Layer 4 of a small transformer language model trained on English Wikipedia (16 layers, counted from 0, width 96).
A neuron adds its activation times its output weights to the MLP's output. To switch it off is to set its activation to zero at one token and run the rest of the model.
A neuron's activation on a vector x is SiLU(gate . x) times (in . x), where the dot is the dot product.

Input weights of the MLP neurons that the questions are about. A number n stands for (n - 500) times 0.0014.
n195 gate: 552 482 608 479 318 270 412 573 680 559 527 422 500 438 504 307 289 511 641 420 626 326 639 470 439 412 504 425 377 413 547 610 692 586 819 249 420 662 400 695 560 363 402 411 493 504 433 489 597 355 482 541 489 725 372 309 459 560 504 437 441 478 374 452 617 706 430 359 652 620 435 739 449 686 579 856 643 650 585 393 447 265 423 558 331 436 358 470 417 504 534 530 522 562 391 525
n244 gate: 424 582 371 664 653 788 440 560 352 790 476 462 338 470 893 481 548 493 527 522 633 411 465 519 334 217 429 463 312 280 466 350 599 559 485 551 539 579 443 330 551 485 407 534 533 599 398 435 424 433 447 725 477 250 387 539 630 485 496 519 428 377 733 416 500 360 523 508 614 604 597 407 485 443 643 327 564 377 549 441 578 307 380 586 485 500 343 286 374 780 519 523 545 511 809 552
n299 gate: 567 417 512 484 375 504 813 442 488 411 651 475 274 347 429 623 679 632 602 604 475 504 820 692 430 332 517 451 670 479 533 492 521 362 278 639 405 651 568 451 553 568 504 453 673 262 369 530 415 605 270 568 590 521 529 578 602 479 534 407 319 558 373 657 655 517 669 420 322 581 579 285 541 695 397 556 154 859 377 604 470 591 83 633 530 629 755 729 590 285 348 367 463 591 410 537
n305 gate: 444 544 497 547 377 562 376 654 558 385 610 430 445 503 538 318 557 290 329 339 573 459 338 461 710 500 698 460 598 507 401 590 316 413 476 554 479 372 577 537 673 811 797 549 564 622 476 496 486 547 452 483 282 774 452 514 619 539 590 476 531 390 437 640 681 448 698 542 563 588 305 244 568 402 443 426 438 644 486 457 500 531 517 428 305 467 665 545 568 568 621 337 439 418 532 616
n308 gate: 691 506 476 491 329 449 449 554 301 573 587 573 388 473 563 552 526 509 530 476 576 539 457 679 550 455 467 620 595 554 554 620 412 471 419 459 531 318 558 574 643 509 503 482 767 491 515 589 580 572 509 674 322 524 611 575 442 436 497 588 464 449 457 485 537 639 767 457 533 451 572 598 428 573 602 580 302 629 686 497 652 559 602 527 268 616 454 549 533 440 693 484 607 599 444 729
n324 gate: 599 663 500 400 664 469 344 447 843 450 315 559 531 327 518 464 278 531 581 633 518 473 486 253 741 343 863 361 509 380 186 630 311 435 558 398 384 397 559 548 418 667 10 523 399 554 482 423 418 584 643 455 532 531 567 635 336 654 357 491 832 429 550 500 532 513 577 283 523 705 434 518 783 486 781 796 429 422 342 83 440 302 536 491 500 629 577 505 302 487 477 606 500 345 477 350
n346 gate: 397 569 438 84 367 710 489 416 372 464 522 369 549 692 434 450 558 586 482 699 724 796 543 392 438 444 566 493 550 469 364 562 365 558 511 558 500 521 550 389 571 461 385 582 472 461 489 425 361 515 367 500 500 588 528 599 550 489 578 468 557 685 500 314 438 433 635 429 617 281 500 469 744 521 261 507 679 425 631 745 424 396 518 354 301 368 521 536 739 570 558 580 465 549 356 531
n366 gate: 321 516 650 504 364 536 379 400 365 610 586 451 609 600 328 406 469 615 630 480 598 317 286 430 381 863 380 563 516 664 448 355 305 402 689 479 392 480 696 686 473 300 528 520 512 655 285 574 529 454 665 569 562 459 323 383 582 504 330 321 646 552 492 443 492 767 557 724 431 451 180 396 412 557 683 414 488 640 520 446 338 472 536 296 732 698 311 643 765 372 425 595 687 332 512 357
n379 gate: 89 453 677 585 456 639 376 575 287 419 679 496 332 734 345 321 367 528 338 512 613 567 664 414 642 620 345 496 419 305 777 589 564 434 388 575 541 420 281 693 562 480 654 699 402 561 254 488 467 425 400 468 386 564 516 408 533 504 673 153 472 683 423 374 409 605 581 504 597 606 587 460 393 565 434 422 624 480 633 296 372 618 464 290 290 512 341 500 535 666 313 652 528 492 648 706
n195 in: 643 555 585 534 414 407 290 284 493 573 577 427 573 538 596 746 443 582 514 531 381 500 532 504 483 819 551 547 338 661 415 594 545 712 566 306 368 656 482 439 664 521 459 626 442 693 577 152 405 468 345 409 415 618 241 482 504 440 465 329 625 462 591 489 607 361 458 497 636 302 387 565 497 574 589 479 562 507 325 579 482 555 552 668 649 587 391 353 463 616 511 504 315 479 617 483
n244 in: 475 372 411 651 432 765 579 361 401 840 312 372 547 597 417 478 437 277 518 572 507 689 600 500 408 410 325 359 287 414 489 423 380 367 266 500 634 467 639 521 472 661 589 398 401 493 300 522 346 406 716 522 570 413 313 530 504 680 482 813 475 514 507 522 519 406 515 544 711 419 611 468 625 434 489 518 435 345 580 425 593 607 511 464 589 736 482 314 411 504 459 311 350 425 570 564
n299 in: 782 765 518 407 375 562 291 496 533 575 449 292 367 438 537 399 712 543 563 449 489 555 511 685 609 478 369 529 672 332 631 439 311 521 622 389 691 644 463 543 265 444 482 392 518 145 563 597 440 358 540 646 519 533 551 339 601 182 711 548 604 610 474 642 386 585 552 567 470 545 478 616 595 388 580 515 471 677 634 424 496 322 533 445 443 535 530 396 355 704 355 576 281 445 375 576
n305 in: 392 577 659 446 565 519 523 397 356 664 707 726 458 503 571 563 377 484 490 516 343 657 517 613 305 588 503 421 691 610 372 289 493 427 455 537 429 438 464 487 528 480 609 401 784 533 601 540 576 666 656 622 361 409 587 486 609 503 344 543 464 400 513 424 590 360 592 513 388 619 468 404 397 477 584 255 477 593 349 392 517 561 578 510 443 388 233 378 494 606 594 396 555 668 580 583
n308 in: 559 509 740 698 555 494 549 389 671 594 675 697 612 466 300 563 594 436 484 512 447 457 614 243 460 609 433 506 355 408 359 515 403 494 553 484 490 503 506 503 314 374 436 396 500 509 375 506 358 406 438 500 617 668 447 723 472 453 683 544 407 285 462 579 391 360 459 528 610 541 392 524 709 673 478 522 602 516 606 490 522 531 485 577 449 449 733 503 552 408 542 452 384 503 564 573
n324 in: 554 408 408 357 456 323 580 336 526 360 557 762 639 403 758 532 804 684 649 576 383 544 746 445 421 679 465 635 391 553 637 535 558 431 487 458 417 455 659 245 496 541 535 518 544 477 414 214 545 519 268 482 536 482 553 314 418 722 688 414 774 473 568 518 477 554 212 229 807 701 584 597 403 577 206 363 625 368 351 783 583 59 678 283 509 461 318 495 408 540 264 243 465 540 601 659
n346 in: 431 549 494 452 255 787 395 344 516 350 514 397 559 292 510 430 449 206 570 582 467 451 376 298 587 503 533 682 634 614 299 382 424 344 464 469 340 602 350 516 490 440 302 470 313 547 483 433 550 428 470 513 523 487 605 486 440 650 533 507 540 631 453 346 517 606 523 547 543 497 477 448 523 507 507 352 526 527 417 520 301 322 579 578 527 664 540 493 461 533 374 551 211 657 379 571
n366 in: 454 356 449 428 580 416 545 500 471 480 669 435 688 593 793 369 509 583 425 416 588 407 467 427 490 318 478 683 619 471 433 456 552 519 733 591 420 549 526 401 522 447 625 536 554 904 523 339 651 530 513 572 513 559 413 567 546 507 594 193 432 487 516 283 574 461 366 566 490 427 574 641 548 474 427 589 594 368 539 403 487 468 607 632 533 516 530 425 385 724 684 417 433 513 547 394
n379 in: 258 537 319 456 679 366 657 433 618 325 648 439 334 645 317 721 588 607 568 638 530 452 512 581 496 643 638 540 531 392 459 274 447 511 703 150 609 515 73 518 522 530 600 295 456 557 314 576 416 367 474 706 431 474 575 527 534 504 617 424 508 743 511 595 562 409 284 606 713 416 638 511 597 546 539 504 571 542 587 305 492 645 504 414 527 410 416 416 507 426 593 473 340 571 623 697

Output weights of the MLP neurons that the questions are about. A number n stands for (n - 500) times 0.00055.
n195: 599 624 269 570 678 717 266 535 725 399 421 518 592 694 670 354 714 808 637 396 686 539 459 326 524 562 272 515 512 477 484 304 549 488 479 374 465 515 519 512 457 500 515 452 554 559 426 421 485 484 511 458 429 598 481 711 488 485 136 537 425 719 407 812 285 643 458 646 630 653 374 525 674 250 605 337 402 504 511 318 584 551 512 471 378 461 569 525 426 398 190 627 577 606 536 533
n244: 575 453 535 358 538 844 512 746 558 459 636 688 488 344 753 645 520 336 368 535 594 557 569 455 346 329 415 456 292 591 712 355 373 704 622 453 741 444 671 267 516 672 363 525 602 656 652 615 451 617 377 290 480 590 642 266 571 640 536 457 378 443 504 677 399 639 469 464 359 481 500 743 496 434 402 216 426 496 378 249 516 250 549 671 467 504 530 409 145 651 587 420 631 434 483 604
n299: 603 291 529 280 516 595 822 579 458 478 473 591 422 236 397 546 487 710 220 362 774 368 648 627 545 623 583 548 408 504 617 535 675 500 310 399 500 280 609 341 447 361 500 663 318 625 517 633 592 648 199 603 589 329 447 901 500 492 433 475 364 451 434 557 483 878 740 339 496 480 323 185 471 606 241 509 442 635 289 376 586 633 438 756 330 435 664 516 439 526 436 459 508 527 268 350
n305: 435 426 709 464 312 323 480 544 576 621 533 587 532 563 644 555 605 426 321 550 681 676 445 524 319 580 320 169 475 760 594 281 590 440 460 475 294 575 527 403 260 429 500 500 445 610 535 340 624 599 540 535 353 521 604 592 537 355 574 439 430 302 484 385 481 246 373 332 444 593 583 561 496 460 372 432 727 579 410 580 504 485 690 396 72 585 463 534 568 175 234 263 576 549 596 664
n308: 546 614 777 485 568 720 660 240 673 359 500 753 373 448 386 476 641 479 753 540 409 375 516 348 496 420 557 470 496 739 504 534 367 468 365 349 568 533 569 431 239 339 447 664 559 562 646 419 417 232 659 500 577 277 553 528 453 616 786 554 606 615 374 412 464 346 479 381 557 390 254 434 411 557 474 424 508 429 639 393 343 525 374 549 620 556 599 380 415 419 765 610 626 611 449 439
n324: 628 514 399 537 692 527 491 546 434 551 656 588 514 605 627 588 416 338 750 456 589 337 259 505 562 435 537 422 548 360 698 440 505 748 634 441 844 555 910 631 538 840 592 409 544 367 437 473 532 343 585 337 415 446 597 315 429 567 83 695 320 533 481 470 241 610 744 581 687 176 473 843 435 486 945 495 552 509 461 485 491 575 355 505 557 775 634 600 431 673 332 836 233 330 558 566
n346: 390 552 500 769 608 792 413 570 681 309 533 873 467 589 275 427 434 347 550 575 567 554 356 409 496 587 652 662 509 752 351 471 488 121 257 652 472 419 310 558 496 378 606 670 468 473 238 472 570 601 406 484 496 418 393 383 563 484 532 508 636 313 624 340 373 414 284 612 396 519 581 504 446 508 468 401 608 520 426 556 760 441 355 811 546 477 550 569 373 548 477 353 356 881 436 343
n366: 653 575 320 244 572 424 488 580 639 765 537 317 297 604 563 538 703 341 463 338 523 512 615 269 633 569 549 345 449 508 414 633 504 669 585 385 681 536 395 634 640 584 572 671 587 256 593 646 306 488 293 532 570 606 751 857 508 419 584 442 535 463 598 462 403 393 588 429 807 458 687 355 363 459 535 492 316 552 428 610 663 603 512 653 702 414 621 572 793 603 359 530 525 672 622 273
n379: 369 648 369 352 469 575 332 528 282 572 471 617 589 627 486 635 753 308 461 723 244 591 414 462 745 505 443 425 535 634 769 571 890 551 489 365 495 196 258 452 515 491 665 152 307 239 509 532 319 612 435 491 141 199 562 435 778 441 380 509 417 659 538 478 541 437 235 542 438 522 528 412 536 582 486 733 635 774 590 515 561 383 582 587 25 843 500 527 363 686 253 419 594 703 505 505

Each question names a token from some text and the token that comes next. It shows the vector x that enters the MLP there. A number n stands for (n - 500) times 0.0054.

Then comes g, the gradient of the next token's log-probability with respect to the MLP's output, scaled to length 1. A neuron's effect is roughly proportional to its activation times (output weights . g). A number n stands for (n - 500) times 0.00081.

" in", then "form"
x: 461 347 508 354 541 557 549 552 598 359 579 531 459 709 512 556 555 516 353 563 491 336 271 552 589 651 488 432 260 514 571 341 524 241 408 438 712 624 400 454 450 530 416 324 390 423 405 130 558 679 318 648 513 494 338 725 495 424 401 379 341 437 263 484 393 608 392 481 485 327 716 418 387 369 617 474 419 675 594 625 695 501 567 650 310 376 506 415 354 292 354 432 584 590 496 351
g: 509 436 387 732 472 577 338 665 418 466 532 360 335 480 517 654 652 438 605 297 611 623 460 515 536 534 713 700 420 334 434 429 383 438 499 485 688 436 422 583 365 383 548 432 553 817 612 458 230 419 477 125 410 654 543 318 627 293 383 700 716 570 384 399 561 163 388 339 609 530 573 415 569 436 482 434 328 474 620 631 462 636 553 328 511 401 597 673 545 546 495 468 577 556 503 519
Switching off which neuron hurts the next token most? n299

"5", then "8"
x: 732 479 547 581 533 593 605 584 528 349 644 439 592 413 541 160 553 523 365 464 504 432 132 395 627 464 422 384 286 393 528 514 698 319 725 259 652 608 620 438 618 638 431 244 528 371 342 510 507 560 438 575 510 492 243 635 406 428 443 459 454 595 436 450 394 414 467 499 425 514 641 615 289 561 666 426 557 548 549 556 531 474 681 634 256 352 521 419 459 371 409 445 598 414 169 413
g: 460 625 685 704 587 606 676 174 379 506 360 280 411 426 310 460 318 596 588 678 458 459 344 625 493 190 602 439 455 480 500 505 541 356 421 679 640 570 595 615 392 514 703 479 390 527 533 760 492 580 502 443 592 476 702 427 619 423 524 523 417 443 330 175 544 605 674 487 797 492 463 591 392 481 591 678 452 408 688 694 589 462 394 625 437 362 644 615 395 459 512 430 341 438 556 596
Switching off which neuron hurts the next token most? n195

"y", then "s"
x: 716 566 465 642 452 472 670 237 596 282 562 689 598 394 494 358 559 500 620 530 471 565 358 466 386 517 490 528 279 687 638 385 514 345 500 440 454 572 610 522 632 721 595 489 746 443 406 231 625 486 613 649 572 407 530 736 419 697 494 188 358 336 586 542 458 412 354 683 270 426 416 579 346 315 586 530 439 653 672 756 513 571 469 421 564 476 437 306 255 246 511 332 435 519 275 481
g: 552 444 528 679 408 278 589 596 459 507 433 457 600 400 509 634 393 481 443 714 698 517 605 513 469 324 690 660 293 458 318 573 514 521 612 574 515 596 241 513 424 593 538 625 367 481 167 431 387 555 558 697 376 473 524 465 556 495 495 608 534 537 395 288 837 493 556 785 420 581 695 385 373 710 236 493 720 402 428 523 417 552 377 428 532 717 421 394 535 335 237 440 564 591 458 512
Switching off which neuron hurts the next token most? n324

" rec", then "og"
x: 351 308 272 500 424 620 481 389 578 386 667 466 381 329 559 455 494 489 366 309 526 406 325 469 582 355 390 568 303 429 560 453 248 430 217 292 555 550 585 574 444 674 578 473 389 489 656 497 533 597 389 498 564 508 184 597 598 290 401 336 303 656 291 550 431 709 648 632 457 359 612 632 510 244 551 337 619 610 644 529 675 722 600 471 407 427 621 389 267 335 273 571 395 555 388 544
g: 500 601 506 512 749 524 396 332 377 367 644 406 497 699 526 458 504 587 642 739 448 348 699 535 557 600 407 538 325 360 559 307 396 548 414 450 619 504 691 499 498 337 258 637 429 545 516 563 450 581 730 562 509 798 389 514 522 454 551 590 475 206 361 530 713 408 484 523 844 618 670 497 519 676 576 395 484 450 552 523 579 505 493 562 532 493 413 362 655 743 429 500 734 322 467 215
Switching off which neuron hurts the next token most? n305

" with", then " a"
x: 426 336 598 365 683 501 533 460 567 251 575 526 390 732 562 394 441 650 261 480 423 436 209 366 462 571 427 514 246 586 568 312 411 546 551 416 663 688 504 447 489 575 414 454 463 252 352 404 521 628 329 541 402 533 347 629 410 458 423 324 252 623 443 651 419 771 274 595 528 289 552 502 329 361 653 297 441 599 492 498 571 409 685 630 351 574 471 325 425 367 457 516 573 670 477 456
g: 421 488 295 434 623 692 437 548 596 419 543 686 402 547 656 383 299 588 362 542 547 354 298 416 518 581 631 531 403 696 549 367 700 655 420 594 477 471 567 366 443 488 417 238 446 312 418 559 396 278 304 565 381 516 585 606 538 281 471 582 680 583 515 294 406 373 757 354 462 552 297 465 534 361 455 408 695 435 713 220 314 453 411 327 449 400 440 471 408 688 546 672 598 439 311 481
Switching off which neuron hurts the next token most? n379

"t", then "id"
x: 598 483 625 596 539 531 848 588 511 417 573 392 339 352 697 573 478 308 505 665 466 510 436 446 395 493 576 537 412 589 591 401 299 410 486 391 597 649 582 357 582 620 440 385 514 233 521 503 617 589 575 662 298 391 339 613 441 347 605 710 175 613 311 664 248 576 417 285 476 440 511 389 531 370 695 218 625 515 504 523 649 537 635 579 374 458 709 594 511 669 503 211 468 480 246 305
g: 524 554 548 767 609 781 405 572 403 625 300 557 585 461 360 462 651 596 430 489 338 515 617 651 693 394 375 345 284 491 545 488 326 617 390 541 412 488 381 599 382 441 687 752 452 478 653 685 295 588 443 557 640 387 520 721 491 390 353 612 332 489 308 479 310 663 416 310 712 526 588 469 366 511 469 474 439 722 595 595 349 380 561 294 600 549 545 460 383 787 560 654 415 594 513 530
Switching off which neuron hurts the next token most? n299

" work", then " th"
x: 609 363 333 478 437 599 635 354 405 252 625 514 476 583 543 594 456 551 386 409 512 470 562 362 584 359 317 457 324 457 608 380 349 507 686 435 533 446 640 281 535 696 390 356 316 442 671 354 698 552 371 568 433 608 427 675 467 258 385 386 265 614 322 516 345 705 379 492 383 500 592 574 279 347 645 309 654 459 611 598 619 554 723 429 274 399 425 416 421 547 181 388 541 456 348 530
g: 504 633 841 412 460 360 545 652 574 556 567 501 602 292 417 332 450 597 756 435 369 564 559 415 559 635 452 586 622 609 520 470 573 498 676 515 593 251 653 388 548 344 314 564 543 665 439 640 500 643 416 380 437 505 462 489 271 536 640 542 334 480 781 493 676 378 328 602 440 489 228 265 286 417 538 513 487 359 568 470 396 313 472 527 637 605 514 191 426 306 668 416 586 535 390 518
Switching off which neuron hurts the next token most? n324

".", then " The"
x: 663 443 724 374 528 707 500 386 560 400 669 603 534 383 441 393 400 450 348 506 501 502 505 383 524 582 527 606 406 384 578 282 311 284 639 391 464 552 479 603 398 615 497 361 474 447 419 300 492 646 426 562 349 545 148 654 220 432 359 531 316 291 316 639 364 499 381 541 476 304 591 788 548 372 567 282 481 523 720 620 499 503 613 597 217 608 577 449 468 473 435 515 559 681 424 610
g: 674 706 642 457 491 439 629 396 363 443 400 637 746 511 585 733 556 699 590 547 389 511 443 399 686 276 541 432 564 615 613 595 306 438 594 396 573 522 268 370 491 381 318 379 696 611 485 409 334 235 352 424 492 626 663 416 516 489 532 549 435 423 364 372 575 678 388 411 425 604 270 582 653 459 425 499 696 423 383 449 347 473 595 601 500 504 318 794 408 444 614 687 475 630 320 691
Switching off which neuron hurts the next token most? n308

"tern", then ")."
x: 560 391 232 579 386 487 485 325 539 385 611 386 757 411 562 508 457 597 549 447 596 575 444 605 412 695 686 445 187 557 717 455 472 345 747 339 763 562 652 519 389 410 567 408 512 448 578 367 649 579 624 469 416 449 402 420 584 372 671 271 287 303 458 646 387 579 281 690 461 511 820 445 395 416 522 491 541 471 434 405 646 558 757 643 623 623 445 407 485 483 380 476 712 548 361 336
g: 435 782 494 472 535 384 473 735 535 460 449 669 477 611 414 259 392 537 740 468 379 572 547 405 399 457 468 484 533 298 721 472 541 245 481 469 627 535 274 511 639 411 518 320 624 648 603 463 543 318 610 425 604 469 541 551 489 586 627 568 525 453 237 507 633 645 534 411 556 499 204 728 553 649 456 816 578 548 637 413 493 587 650 569 320 278 535 753 406 397 560 513 323 405 604 659
Which neuron, switched off, raises the next token's probability most? n366

"th", then " of"
x: 455 350 422 583 677 455 756 549 436 550 536 454 540 408 581 522 513 426 531 555 441 486 475 545 604 690 421 455 326 848 433 400 305 419 601 275 469 697 424 598 520 508 381 516 407 222 678 251 560 474 588 674 383 340 427 664 647 452 394 347 435 507 734 494 433 239 537 494 253 369 564 434 535 444 478 168 582 544 379 633 611 405 755 555 434 376 402 278 223 646 533 452 450 573 283 330
g: 318 783 657 597 683 397 683 471 315 561 591 357 440 572 463 683 489 460 472 834 464 274 621 688 267 432 373 527 541 455 578 611 348 457 584 523 367 505 330 311 287 263 719 486 548 653 581 341 588 669 491 440 469 591 502 626 472 514 327 543 375 432 471 653 512 292 583 513 428 400 658 337 553 411 525 611 723 558 536 404 513 611 450 343 522 454 371 409 363 263 599 525 682 528 607 587
Which neuron, switched off, raises the next token's probability most? n305